Layer 3 of a small transformer language model trained on English Wikipedia (12 layers, counted from 0, width 96).
A neuron's activation on a vector x is squared ReLU(weights . x), where the dot is the dot product.
The model reads these tokens: " En" " G" "ard" "e" "\n" "1" "4" "." " S" "ay" " M" "y" " N" "ame" "\n" "1" "5" "." " H" "ere" " I" " A" "m" " (" "R" "em" "ix"

The vector x that enters this layer's MLP at each token. A number n stands for (n - 500) times 0.01.
0 " En": 402 380 539 504 481 636 459 534 470 559 403 758 571 365 546 337 593 233 469 515 549 489 625 671 497 625 616 337 428 351 544 566 463 323 598 456 533 513 530 664 505 523 630 525 555 757 528 462 533 432 575 371 407 375 558 505 295 514 556 493 387 480 403 498 494 516 508 433 553 525 510 442 506 381 546 670 408 542 551 485 416 446 600 296 648 492 324 455 255 539 574 387 518 476 483 595
1 " G": 403 339 536 449 490 667 441 500 628 589 373 589 521 326 469 486 633 305 554 531 520 516 549 576 503 466 868 310 341 512 612 493 289 340 412 529 418 560 485 708 575 565 561 346 468 689 568 456 588 380 534 509 446 424 530 593 321 606 571 697 445 444 373 457 535 490 505 466 403 458 482 530 498 417 554 742 444 408 510 501 455 442 588 462 513 522 512 470 382 507 555 464 358 458 390 528
2 "ard": 307 390 536 598 411 518 475 571 644 523 467 541 380 477 451 392 611 175 462 451 575 384 590 588 575 553 675 388 517 395 589 535 588 317 453 533 489 474 552 586 553 655 537 300 496 622 421 476 468 437 282 650 328 410 555 661 287 479 538 580 580 616 414 372 517 456 513 375 527 448 518 411 518 587 445 597 507 399 499 602 398 563 373 581 314 370 493 566 472 635 346 465 510 422 574 513
3 "e": 388 445 406 513 431 467 461 550 630 435 366 460 776 690 477 465 520 270 578 505 579 298 548 651 704 626 639 461 477 607 401 594 462 345 349 406 537 459 529 465 381 441 389 387 453 531 507 574 469 510 561 555 404 485 467 672 215 528 501 696 445 469 395 667 517 515 493 537 535 528 472 442 444 378 539 470 591 468 496 674 453 344 455 482 384 380 529 629 650 453 554 546 489 678 470 538
4 "\n": 481 436 581 589 523 539 424 483 632 762 507 437 728 491 593 437 502 494 641 577 495 323 649 561 527 568 524 486 491 461 569 493 398 543 434 416 732 286 519 466 420 595 487 574 461 537 557 453 679 493 646 471 508 417 464 445 335 606 417 376 443 411 584 447 369 663 592 556 283 681 372 436 447 416 527 709 670 260 464 548 457 375 547 436 534 482 507 464 417 475 522 408 677 449 470 450
5 "1": 412 495 657 509 633 618 615 430 502 784 523 435 674 495 498 497 536 271 658 557 550 475 544 616 498 529 456 594 556 509 510 597 444 475 593 323 575 442 394 606 488 588 452 503 537 503 488 460 620 499 523 484 413 521 500 506 305 556 455 246 457 560 546 604 434 558 525 589 494 560 459 475 578 435 477 457 519 432 352 468 451 102 551 523 356 508 628 735 350 465 397 512 533 316 413 445
6 "4": 373 491 666 406 511 596 461 436 621 746 544 493 681 474 460 552 499 394 753 588 677 437 491 603 532 533 477 556 557 510 465 557 466 511 545 449 597 482 434 564 467 525 427 427 439 551 601 402 550 440 525 493 490 508 633 444 349 553 477 216 394 504 559 591 482 554 465 642 503 567 448 455 619 379 418 438 515 443 407 416 445 26 458 527 386 544 520 666 408 511 387 437 407 450 420 579
7 ".": 349 620 595 430 480 437 458 585 631 627 527 510 769 399 438 452 417 390 465 442 580 334 381 657 580 667 543 502 358 319 349 319 467 578 468 384 723 472 500 581 413 492 562 535 473 541 647 429 439 425 562 714 523 420 455 391 341 614 503 369 499 488 454 607 566 517 484 486 504 691 467 539 664 387 422 553 440 307 478 441 501 237 516 546 520 437 492 569 419 414 393 437 582 439 548 554
8 " S": 506 341 501 415 503 596 475 522 507 654 324 589 597 439 606 340 438 379 411 587 592 499 481 508 549 571 947 420 472 496 626 551 359 503 407 513 650 543 428 706 404 456 474 451 369 546 575 577 538 439 536 513 499 509 479 509 449 681 393 522 438 420 434 664 626 524 414 467 371 652 430 572 614 570 504 663 546 406 681 494 479 375 701 444 525 346 555 523 396 500 545 411 533 580 479 591
9 "ay": 405 510 355 319 382 668 410 571 514 499 660 459 732 571 470 506 484 499 526 541 697 346 411 556 540 500 725 357 526 509 554 549 664 492 493 364 367 397 500 543 688 525 601 361 463 595 639 449 354 448 410 579 379 447 471 444 324 633 511 574 412 522 564 626 585 591 472 320 322 531 378 481 477 508 501 666 431 598 605 504 465 350 488 473 411 448 573 533 403 627 485 336 422 447 497 673
10 " M": 442 467 600 404 321 638 545 449 609 549 524 582 578 520 620 379 573 359 486 480 517 562 536 694 450 571 891 421 536 427 504 505 335 415 484 504 565 530 424 754 564 519 470 566 511 665 599 585 636 409 470 456 438 407 378 647 540 731 470 566 323 448 467 544 706 569 431 493 486 643 476 564 597 499 661 608 417 455 522 615 451 384 444 499 609 465 478 437 399 617 424 569 397 464 426 573
11 "y": 563 597 397 450 438 786 343 585 440 614 579 552 627 528 518 470 497 489 570 420 493 400 375 608 440 524 666 425 478 586 686 469 471 449 403 461 529 494 644 515 630 574 459 316 433 693 708 405 534 421 602 573 402 437 443 604 224 512 577 580 336 424 478 452 691 537 512 572 400 638 347 415 450 480 431 528 351 537 364 628 500 459 618 371 485 538 412 521 405 577 641 539 546 507 331 532
12 " N": 474 464 519 412 342 593 565 471 632 594 467 470 662 537 462 354 530 424 474 541 637 457 494 523 528 637 891 435 511 571 529 533 317 357 327 443 628 450 422 686 442 544 565 622 438 645 745 522 525 427 433 489 593 548 412 553 472 675 590 625 371 416 595 634 601 451 490 532 403 674 388 459 443 538 582 644 376 320 535 575 426 468 491 374 448 355 494 443 454 478 576 482 464 453 451 570
13 "ame": 441 449 529 352 339 587 481 527 515 548 554 435 767 589 689 443 642 531 502 460 617 388 558 666 557 494 546 397 566 578 521 513 594 368 412 548 455 504 603 428 571 698 446 461 536 678 394 536 418 434 587 633 453 534 562 609 225 515 657 321 609 467 446 634 465 466 558 400 433 529 455 509 465 599 490 570 390 463 402 586 394 396 620 465 262 298 530 625 374 490 479 366 571 403 592 614
14 "\n": 455 484 522 535 481 633 449 526 631 794 559 475 684 500 561 404 539 511 642 518 469 328 613 586 536 527 519 508 508 458 596 514 364 554 430 422 685 279 502 492 415 613 485 538 521 547 553 421 681 504 677 454 478 417 465 492 327 582 399 386 463 394 560 397 413 644 585 565 263 695 370 424 459 413 540 727 651 233 456 544 470 386 515 412 509 466 475 453 413 431 545 420 627 462 466 495
15 "1": 399 521 639 483 588 676 605 447 538 817 544 437 643 504 448 457 544 323 695 527 545 469 516 601 550 472 466 626 579 501 546 618 405 477 600 361 564 425 392 626 453 608 474 483 569 558 479 429 628 537 573 443 454 492 496 506 311 523 473 203 478 529 485 559 477 546 487 591 469 604 443 478 572 406 501 467 500 427 341 491 448 132 505 471 360 490 594 726 378 395 390 522 488 375 417 471
16 "5": 363 502 704 426 550 608 502 449 629 742 531 464 687 486 431 518 539 421 749 566 668 440 484 614 580 513 472 540 549 486 452 607 506 542 563 431 605 471 421 590 457 553 429 412 421 583 577 408 567 449 546 496 531 515 613 492 388 549 477 220 452 553 549 612 515 541 451 630 482 597 446 466 595 376 446 440 506 427 393 423 449 52 437 499 428 506 501 694 430 485 371 394 393 434 424 552
17 ".": 351 621 618 456 473 414 466 588 643 623 519 495 751 385 432 450 413 386 487 436 566 336 383 654 598 649 520 491 372 325 336 335 469 578 485 386 729 458 516 578 410 484 563 553 491 537 611 439 458 432 581 686 540 410 444 394 369 600 526 357 517 490 428 601 585 527 473 498 482 721 478 552 658 381 440 546 426 325 483 442 491 238 513 528 543 420 496 593 423 383 379 410 603 431 536 559
18 " H": 476 536 494 285 477 581 420 503 580 633 371 512 669 464 575 324 594 325 508 562 486 410 434 482 490 549 865 461 445 504 580 442 254 519 433 426 495 469 467 737 565 457 464 434 401 683 464 466 624 428 491 588 518 421 389 469 441 761 483 589 373 502 421 648 629 508 449 471 301 529 453 612 590 407 648 536 450 455 465 497 554 311 397 519 495 542 626 529 452 557 436 476 385 530 494 609
19 "ere": 354 451 416 545 386 640 469 608 580 668 522 387 705 635 621 417 513 549 474 521 587 302 549 521 508 510 623 304 512 488 525 674 608 472 607 513 627 569 485 567 430 632 420 320 355 572 451 623 522 441 543 531 343 362 378 582 205 657 559 490 489 548 459 580 587 555 572 481 407 465 476 579 611 542 461 587 462 456 635 631 492 430 544 373 310 399 540 737 462 571 524 356 550 581 556 492
20 " I": 437 464 534 462 546 515 478 502 560 749 343 530 438 449 512 416 539 340 402 556 567 503 621 565 530 504 740 448 394 582 565 606 463 433 492 252 704 499 385 704 528 570 481 561 452 646 560 336 536 512 578 381 378 443 358 511 226 596 527 501 252 396 512 626 561 598 499 509 442 514 468 551 539 364 585 498 369 509 554 741 424 410 675 382 450 621 487 500 480 397 597 525 487 483 498 548
21 " A": 357 426 576 454 607 561 443 419 449 896 549 553 509 508 621 439 548 337 389 522 578 539 556 513 488 696 779 334 408 605 604 543 486 403 578 572 614 619 458 742 461 634 541 409 408 549 517 483 555 506 434 484 484 354 506 647 311 637 546 600 519 387 496 525 663 576 538 605 417 467 468 444 539 469 541 531 408 471 447 657 483 614 703 376 469 413 444 535 489 482 526 529 447 398 470 606
22 "m": 508 461 591 482 508 766 467 543 569 582 589 620 589 594 704 540 480 496 472 478 433 529 604 484 462 688 670 274 495 469 454 694 382 496 439 686 508 564 428 579 688 619 479 459 366 569 581 549 423 361 457 554 552 444 449 549 358 578 651 592 272 630 624 497 641 583 392 535 388 494 372 391 599 547 524 534 446 516 460 587 575 367 349 439 612 407 237 488 476 476 451 509 573 481 383 449
23 " (": 589 645 527 425 480 622 657 471 553 719 607 574 728 488 449 355 559 461 548 444 483 380 707 667 493 583 543 505 505 456 495 570 421 503 429 391 666 526 458 560 410 491 440 445 376 636 481 492 621 463 423 520 529 125 456 611 265 481 475 509 410 483 626 559 453 524 527 409 541 622 457 468 473 426 667 702 553 369 534 501 495 498 417 505 630 404 358 514 240 499 543 434 532 532 457 446
24 "R": 441 425 490 432 380 606 487 490 561 639 476 414 626 458 639 372 496 379 444 506 598 458 536 556 478 541 814 511 604 562 593 573 259 356 434 638 590 283 508 651 478 536 511 617 470 561 609 594 580 479 635 383 468 469 519 538 410 620 560 471 402 400 310 516 578 591 491 624 436 776 448 600 529 558 551 459 498 480 615 594 589 257 468 429 405 451 490 499 397 446 452 304 443 518 383 629
25 "em": 300 590 518 487 483 878 496 603 410 456 492 574 590 492 638 451 478 378 460 507 496 562 467 499 536 594 445 320 484 432 570 609 424 496 385 509 480 467 488 666 638 615 544 611 415 616 584 413 452 497 601 608 353 448 537 639 574 732 511 469 414 493 516 424 616 586 314 534 409 640 336 492 515 465 547 571 393 701 515 568 429 389 423 379 692 512 400 427 361 730 542 472 457 492 531 433
26 "ix": 377 458 574 547 435 679 510 434 540 550 501 562 596 654 605 366 625 448 472 395 596 486 685 785 494 598 633 564 470 472 605 553 701 437 488 560 488 509 673 480 715 674 516 442 469 581 388 508 531 503 473 537 427 469 540 557 373 459 503 478 468 681 345 499 552 587 626 571 398 556 521 515 365 436 291 479 432 459 339 631 495 371 457 360 297 627 440 630 500 584 454 327 508 339 526 601

Each question shows the input weights of one neuron of the MLP. A number n stands for (n - 500) times 0.0018.

n187: 541 510 399 646 481 488 523 548 361 368 468 418 469 409 642 344 494 795 263 613 524 507 551 317 538 343 399 433 505 417 678 500 502 411 710 487 633 709 485 578 523 543 321 538 391 425 395 390 563 506 401 299 497 652 254 415 571 512 391 526 470 647 546 512 477 405 591 436 657 405 773 708 575 524 479 381 414 447 507 565 513 479 598 662 388 506 707 600 447 480 464 447 629 560 722 515
On which token does it fire most? 19 "ere"

n101: 566 575 439 674 658 447 554 458 301 385 424 388 519 582 556 309 701 503 456 547 530 397 430 323 585 488 509 493 643 650 561 503 480 612 527 561 436 493 600 452 443 540 507 582 445 478 421 689 425 410 540 539 574 570 547 588 504 544 422 595 616 433 725 470 512 575 440 288 645 511 634 550 529 671 662 344 408 540 469 593 522 536 593 526 445 440 500 526 570 449 606 520 495 640 474 406
On which two tokens does it fire most, strongest first? 3 "e", 13 "ame"

n258: 503 500 552 571 514 456 507 521 456 483 433 552 473 475 443 334 635 398 413 324 524 439 568 571 566 473 446 680 420 335 466 550 540 479 456 488 578 641 539 317 545 430 457 583 656 388 391 545 452 558 321 435 783 417 585 649 622 452 209 532 602 607 474 406 405 318 660 660 496 388 527 618 430 493 465 348 621 406 551 437 451 678 477 570 615 651 480 439 543 422 522 623 455 581 539 533
On which token does it fire most, and how strongly? 26 "ix", at about 0.3

n239: 788 491 601 358 483 418 569 442 571 420 674 563 488 497 460 701 515 644 579 646 397 342 489 504 492 454 470 560 502 463 482 409 626 415 476 438 487 526 518 256 663 544 409 648 519 522 413 508 531 621 400 510 480 541 476 399 708 631 458 582 327 432 383 572 301 520 650 312 434 500 545 449 433 528 477 470 614 568 449 421 455 457 725 512 586 587 616 534 520 523 449 510 543 492 575 483
On which token does it fire most? 4 "\n"

n69: 617 621 500 609 500 590 666 435 463 460 479 458 546 392 556 713 473 438 297 473 197 779 483 433 370 583 158 521 533 511 475 488 429 522 741 545 507 368 599 404 660 305 377 420 448 399 426 441 590 395 469 565 425 594 459 533 702 337 512 410 535 489 593 464 321 514 482 613 529 350 609 644 413 466 544 348 485 385 496 360 447 380 609 750 734 754 419 416 449 469 445 504 485 419 483 503
On which token does it fire most? 5 "1"

n268: 449 476 340 431 471 515 568 497 454 536 551 461 537 431 617 451 476 626 396 462 557 616 457 453 378 497 531 714 575 557 505 465 393 472 487 545 462 563 458 569 604 614 478 494 550 454 494 565 682 488 433 425 517 482 699 590 556 490 503 553 592 424 629 419 517 320 596 295 593 485 571 631 500 614 663 450 420 436 524 577 656 535 498 400 564 407 568 347 500 588 428 651 315 522 333 388
On which token does it fire most? 10 " M"

n343: 427 492 505 676 527 347 353 512 479 398 457 581 327 581 416 615 483 520 552 519 424 469 610 479 472 615 506 462 525 446 392 458 622 643 510 682 355 644 482 421 568 528 554 566 554 428 413 485 481 508 140 548 454 489 469 381 615 520 446 582 406 494 416 621 523 379 345 599 448 489 642 549 449 450 442 526 538 594 475 510 580 607 592 498 437 497 668 535 637 365 325 605 500 522 575 341
On which token does it fire most? 2 "ard"

n49: 517 493 421 523 456 608 440 559 425 442 504 713 405 392 558 587 514 571 536 588 498 538 470 245 602 451 532 569 365 549 584 462 552 449 445 643 457 572 525 516 494 485 406 500 414 371 578 596 546 428 550 486 535 470 619 421 509 366 410 671 448 430 474 556 522 490 445 350 523 431 605 549 453 423 630 420 500 481 466 630 442 661 557 434 421 419 561 489 490 473 593 486 470 477 480 453
On which token does it fire most? 1 " G"

n61: 485 497 596 617 546 505 377 439 424 448 542 433 574 522 661 550 469 420 460 498 486 494 524 443 480 509 314 651 507 434 401 596 586 568 474 382 690 493 336 601 603 593 341 435 556 405 414 422 492 388 494 493 476 676 558 326 740 333 385 514 551 568 553 561 311 442 546 530 567 412 754 471 377 462 437 399 465 732 436 362 622 407 474 425 545 477 584 560 534 475 442 445 505 360 564 510
Its three highest activations, in order, are on tokens 5 "1", 16 "5", 6 "4"

n99: 595 524 436 623 601 500 531 500 392 393 322 703 379 342 437 464 592 493 481 526 417 682 422 393 418 506 474 500 469 575 559 427 452 610 667 664 355 384 584 527 481 551 588 410 565 409 550 428 489 458 567 493 524 571 704 595 489 481 350 517 602 556 472 526 536 473 476 491 706 456 629 427 456 571 539 525 388 392 443 517 337 616 467 461 341 430 413 403 582 488 611 539 465 402 384 295
On which two tokens does it fire most, strongest first? 2 "ard", 1 " G"

n27: 481 545 564 405 677 398 463 577 425 536 682 607 390 367 584 372 580 507 376 649 531 500 369 367 335 429 554 510 491 524 588 566 510 540 487 594 565 577 650 534 451 307 512 480 380 312 474 495 641 635 514 521 464 479 520 429 469 539 273 574 409 483 604 484 592 371 424 422 554 449 587 604 525 571 625 457 602 613 575 535 454 500 397 593 403 597 468 398 607 464 445 542 394 488 466 335
Its three highest activations, in order, are on tokens 18 " H", 8 " S", 21 " A"

n19: 430 500 441 411 437 380 413 490 505 446 447 518 454 253 609 400 301 511 312 635 464 550 307 359 587 480 448 618 568 542 447 279 557 736 595 560 601 568 542 539 408 565 375 719 470 476 363 514 524 601 610 476 696 723 463 349 596 496 485 440 471 529 425 428 500 391 434 363 535 529 426 572 528 436 260 443 556 465 603 376 484 431 551 547 586 483 511 582 564 494 405 493 422 702 453 506
On which token does it fire most? 17 "."

n0: 454 508 540 477 578 470 555 262 557 517 449 384 473 545 475 569 411 455 455 490 521 670 492 409 432 590 437 601 609 318 629 530 496 503 510 480 503 441 357 460 251 566 465 595 553 518 417 390 352 661 515 507 615 739 474 344 449 302 524 471 489 491 439 494 415 452 530 582 520 553 371 513 401 472 418 579 429 477 579 305 638 433 748 538 567 621 564 420 445 387 371 557 483 475 433 560
On which token does it fire most? 15 "1"

n151: 495 532 379 405 535 472 552 553 404 470 559 581 500 490 456 446 508 525 535 523 516 644 385 401 495 227 556 485 510 586 709 500 381 423 577 619 581 500 551 525 578 477 594 471 558 339 465 448 503 584 388 418 490 484 574 503 481 592 421 554 375 653 665 322 457 299 524 477 662 619 585 528 286 595 657 566 413 515 579 649 570 487 650 651 470 552 479 331 463 508 626 574 415 484 313 296
On which token does it fire most? 1 " G"

n356: 554 464 317 488 666 532 450 542 360 454 487 656 408 615 647 552 616 635 378 463 569 451 275 406 523 521 515 598 403 656 518 507 454 380 416 619 451 456 510 436 537 397 565 543 608 375 629 594 598 391 543 463 577 530 442 461 493 490 336 581 473 295 704 473 488 400 553 472 480 511 409 437 347 493 543 586 542 491 516 495 437 773 478 381 509 406 456 422 512 477 546 503 624 492 374 253
On which two tokens does it fire most, strongest first? 11 "y", 12 " N"

n294: 558 380 526 600 439 529 356 471 542 105 646 660 495 545 517 783 497 504 450 574 351 534 544 596 469 650 468 517 478 497 436 536 547 394 480 680 449 509 660 457 704 467 524 638 731 517 456 783 540 571 214 523 607 562 550 365 570 371 459 638 389 364 332 340 263 519 494 556 398 423 745 563 497 500 389 509 558 576 583 605 478 540 515 503 417 596 725 469 477 339 632 576 385 482 562 342
On which token does it fire most, and how strongly? 26 "ix", at about 1.2

n280: 628 631 399 461 549 570 509 525 350 435 585 606 528 342 569 700 485 450 564 466 438 293 406 587 516 197 556 478 539 533 484 503 416 467 685 603 577 447 548 487 433 425 500 579 670 473 455 638 677 538 630 349 469 543 522 465 443 507 500 458 411 427 533 454 470 413 612 421 572 409 581 313 431 668 564 360 581 430 865 438 485 487 554 493 570 312 574 517 516 558 565 462 577 390 418 350
On which token does it fire most? 24 "R"

n371: 527 762 350 464 546 567 579 595 492 464 603 637 585 627 512 572 264 600 420 569 434 478 484 591 390 532 526 604 607 458 537 401 466 382 717 550 354 528 386 403 622 566 632 468 479 390 482 520 497 463 327 505 495 500 558 548 666 490 490 475 467 545 583 511 520 458 490 564 453 357 594 413 330 750 388 457 585 567 533 552 496 459 448 491 497 545 490 477 436 598 502 594 419 469 544 390
On which token does it fire most? 9 "ay"

n281: 463 486 422 538 431 487 540 532 361 460 614 692 355 536 436 456 524 510 393 402 488 519 451 476 535 483 411 567 372 677 614 583 479 470 601 638 482 713 440 422 474 551 645 535 533 443 521 520 457 478 175 507 363 457 638 511 475 464 589 494 585 426 528 463 477 465 548 439 697 592 536 436 411 563 502 352 486 615 473 475 418 681 498 401 317 419 542 512 541 651 570 558 495 595 463 227
On which token does it fire most, and how strongly? 2 "ard", at about 6.4

n226: 815 683 339 527 686 453 679 593 505 577 619 447 428 479 338 619 413 464 486 564 398 482 509 457 401 385 442 579 462 595 585 545 378 543 524 512 379 542 497 321 546 471 606 465 548 485 459 600 474 532 539 561 565 496 484 514 527 486 252 506 528 558 801 565 358 541 526 536 534 441 566 410 542 606 385 546 414 479 578 479 389 531 510 625 503 660 395 549 460 595 575 563 369 630 535 413
On which token does it fire most, and how strongly? 23 " (", at about 0.43

n312: 531 543 238 415 679 361 512 412 283 483 549 250 594 475 570 369 442 560 398 528 548 591 449 461 461 418 253 680 474 493 643 500 456 479 762 485 531 448 385 586 603 503 477 435 541 507 400 511 642 592 509 405 578 406 580 390 459 466 438 526 605 473 602 394 328 366 648 487 694 523 531 500 485 488 537 511 547 441 426 447 568 564 485 351 689 381 575 464 579 552 404 568 465 620 575 401
On which token does it fire most? 23 " ("

n346: 448 611 465 486 400 448 465 558 381 500 500 519 519 533 574 506 497 433 421 611 410 558 611 567 442 585 518 507 566 556 414 561 387 434 582 459 453 608 471 423 327 528 566 691 566 437 316 740 576 618 277 478 369 504 535 421 567 483 528 605 376 476 471 483 512 520 622 548 500 442 565 460 281 559 525 326 366 803 654 584 451 656 400 464 414 659 473 421 539 430 505 537 525 444 353 365
On which token does it fire most? 21 " A"

n307: 456 457 646 645 562 420 395 472 384 483 521 530 551 342 628 523 401 585 338 409 549 685 532 296 389 426 315 489 543 423 613 551 603 540 541 527 573 500 577 525 611 596 403 519 415 372 418 425 463 669 506 543 513 508 621 375 560 205 591 601 538 473 597 405 416 569 410 523 363 422 600 691 515 569 526 274 583 583 587 521 515 506 563 371 580 463 424 441 404 623 409 455 356 456 656 550
On which token does it fire most? 25 "em"

n17: 500 603 537 410 422 617 506 445 540 347 476 468 447 555 622 431 589 490 449 385 596 468 438 539 627 500 360 526 470 532 438 497 559 529 454 479 494 534 428 522 559 529 525 508 466 497 483 324 446 662 537 486 521 589 561 577 733 450 591 500 738 543 606 586 449 279 424 340 605 539 481 617 492 463 596 503 681 513 532 332 692 494 630 524 642 319 509 570 590 611 455 516 571 447 456 465
On which two tokens does it fire most, strongest first? 25 "em", 13 "ame"

n381: 428 435 602 616 751 230 462 409 424 532 358 518 522 444 421 575 324 433 424 512 428 553 536 466 470 398 433 503 509 435 332 529 549 561 618 469 443 632 558 359 548 430 449 624 431 339 614 561 647 452 492 471 454 464 454 438 725 288 467 576 541 392 388 559 369 492 505 549 512 411 543 597 469 466 502 383 583 540 386 455 449 479 462 572 418 688 657 481 530 629 540 598 630 324 465 476
On which token does it fire most? 5 "1"

n18: 541 515 497 542 442 506 490 301 439 291 470 460 545 572 626 384 394 400 396 418 481 460 530 373 547 423 284 612 530 512 382 461 509 629 557 391 635 594 511 457 487 527 439 552 395 496 572 653 652 517 574 474 625 742 489 414 523 134 427 747 534 274 537 529 378 517 535 608 404 488 793 625 435 420 551 400 589 404 564 334 508 445 455 551 724 450 424 568 692 415 552 443 484 572 347 561
On which token does it fire most? 3 "e"

n283: 751 562 465 386 517 578 609 416 365 492 477 468 469 398 544 474 661 569 506 453 548 667 325 371 381 338 518 469 393 571 528 517 437 516 527 555 485 427 472 516 646 459 732 482 540 515 525 466 687 464 491 502 527 437 550 500 555 571 503 697 564 403 730 412 512 448 528 465 565 451 507 497 396 556 673 597 441 596 623 612 548 709 500 460 483 377 446 422 516 487 682 497 428 503 490 465
On which token does it fire most, and how strongly? 1 " G", at about 4

n342: 375 361 505 545 528 537 418 434 440 404 469 428 372 415 486 521 397 606 462 429 453 484 508 465 581 525 448 474 509 453 491 512 680 512 478 613 602 561 545 393 557 463 475 528 506 503 574 440 448 545 326 523 502 521 585 186 618 534 654 439 542 432 466 505 470 515 588 573 545 395 450 749 537 375 351 424 324 460 567 591 620 503 493 487 460 464 690 555 482 368 478 500 555 391 658 503
Its three highest activations, in order, are on tokens 17 ".", 26 "ix", 7 "."

n117: 508 553 581 405 588 582 443 225 518 496 700 436 480 602 564 467 534 543 419 378 534 449 506 420 492 494 432 500 495 390 428 552 580 574 539 533 603 527 513 471 645 536 430 506 545 404 426 505 427 443 358 623 568 721 437 266 798 447 525 464 517 531 617 506 476 366 346 382 508 234 532 670 618 541 483 453 607 667 592 451 837 547 456 584 764 407 511 496 528 407 424 461 590 406 560 452
On which token does it fire most, and how strongly? 22 "m", at about 2.3

n22: 583 563 610 624 475 372 534 427 528 380 490 622 403 488 422 572 463 565 655 426 320 484 497 510 425 536 442 506 437 402 428 435 508 649 419 519 557 630 599 272 576 477 570 772 669 384 603 510 544 406 281 482 502 483 539 456 466 563 532 535 478 350 548 589 437 306 542 491 568 482 409 624 468 417 413 490 388 465 471 611 652 508 560 613 446 490 572 548 576 362 468 606 551 348 527 500
On which token does it fire most? 17 "."

n302: 474 347 659 610 475 398 546 367 580 496 514 525 653 502 570 423 523 586 390 541 396 537 573 468 404 591 291 519 371 470 460 500 652 568 522 508 620 419 395 533 445 607 424 629 583 625 290 396 441 541 433 405 666 517 502 515 520 262 538 519 500 416 450 601 359 496 604 573 485 338 572 482 460 481 425 386 516 516 512 419 497 603 571 355 624 471 469 506 579 403 496 488 541 500 526 628
Its three highest activations, in order, are on tokens 26 "ix", 0 " En", 4 "\n"

n259: 604 537 500 460 531 574 426 488 465 340 484 503 200 670 505 456 585 518 644 440 515 611 372 479 429 448 524 440 484 616 643 463 440 712 565 465 372 686 505 492 535 307 520 460 663 571 416 579 489 558 482 383 452 572 591 503 455 442 410 606 605 250 753 369 500 366 711 494 549 535 462 507 333 500 535 508 468 588 561 476 575 469 660 603 512 524 500 441 500 554 551 704 575 627 449 569
On which token does it fire most? 11 "y"

n310: 390 700 627 380 589 556 493 622 275 536 478 291 517 484 591 374 543 458 250 497 497 547 466 220 358 546 493 576 388 414 508 511 558 563 610 554 537 613 398 425 302 517 536 443 561 468 571 437 552 639 440 333 456 635 552 309 488 455 410 427 471 458 453 614 545 478 599 231 554 174 526 467 624 636 445 307 446 525 375 469 585 626 616 549 510 600 578 480 427 612 412 504 671 470 395 560
On which token does it fire most? 21 " A"

n322: 447 646 420 529 476 506 442 417 442 445 411 555 240 485 412 718 462 461 443 454 329 680 335 493 633 571 549 389 514 580 571 360 529 398 521 500 449 428 574 459 589 385 643 591 453 459 487 674 437 418 384 460 574 431 530 347 639 462 521 720 505 623 739 444 524 328 343 271 450 422 528 602 506 639 463 446 487 485 442 508 451 671 520 573 548 492 503 408 480 676 604 521 563 549 449 397
On which token does it fire most? 2 "ard"

n94: 626 522 500 607 667 566 653 500 437 579 469 152 577 573 500 378 478 675 456 561 427 552 412 242 491 298 337 683 596 413 572 545 466 614 579 546 541 479 459 500 314 612 433 711 462 451 466 430 653 567 591 461 483 742 349 671 484 416 401 455 619 326 539 328 366 545 584 437 491 474 557 560 396 591 335 508 530 526 404 395 467 324 450 489 516 655 523 462 526 597 492 598 472 576 433 330
On which two tokens does it fire most, strongest first? 15 "1", 5 "1"

n335: 565 398 519 559 476 453 553 329 504 597 542 339 555 383 545 590 437 549 551 389 273 532 417 486 608 448 412 454 663 544 286 500 453 407 538 467 418 582 526 267 404 611 376 645 638 437 287 633 588 550 647 508 464 496 401 576 746 321 490 494 508 470 406 324 443 557 472 545 405 349 524 632 347 607 472 477 552 397 471 326 511 469 573 529 459 548 572 484 508 526 409 650 322 446 532 489
On which token does it fire most? 15 "1"

n32: 387 468 399 588 510 360 417 587 605 468 542 399 433 502 458 566 505 420 508 658 417 644 573 577 692 488 491 684 404 438 498 564 624 538 510 520 568 458 562 392 502 503 560 482 429 366 225 510 417 552 453 500 524 511 475 441 722 418 592 597 480 480 530 418 531 465 604 530 574 467 500 471 469 424 428 299 436 455 397 572 529 614 514 685 679 686 422 400 613 606 474 526 609 389 617 422
On which token does it fire most, and how strongly? 26 "ix", at about 0.23

n73: 494 494 497 550 564 500 510 426 573 198 748 527 436 581 582 635 406 709 565 420 260 593 566 457 439 497 410 481 526 641 730 455 600 611 571 598 562 443 439 316 472 385 595 663 448 438 648 727 388 471 390 407 662 562 580 438 471 371 439 455 503 339 699 534 467 594 567 644 536 585 492 392 419 555 388 487 432 412 747 300 533 514 530 450 708 544 440 411 552 634 603 444 536 508 425 533
On which token does it fire most? 22 "m"

n13: 681 629 303 450 600 595 513 521 330 441 527 551 364 423 364 486 643 696 224 362 279 463 374 471 433 436 504 607 508 695 649 406 368 469 595 617 369 539 747 438 541 437 574 414 566 439 522 537 642 698 565 361 582 548 652 523 504 516 435 671 475 420 493 455 559 476 621 515 663 540 528 551 469 530 521 482 350 507 589 583 820 507 637 550 576 593 472 415 583 627 671 563 421 459 295 494
On which token does it fire most? 11 "y"

n176: 537 592 430 388 542 645 553 488 399 476 448 443 537 560 514 569 374 510 342 478 250 614 424 362 590 486 489 547 630 613 748 350 515 434 587 570 577 341 517 434 510 690 637 617 551 525 441 495 503 440 374 438 476 489 617 505 465 526 497 497 541 483 586 304 500 504 483 406 457 438 611 442 453 594 511 374 410 578 579 572 575 442 441 736 402 487 565 515 470 507 679 481 445 522 491 474
Its three highest activations, in order, are on tokens 25 "em", 24 "R", 11 "y"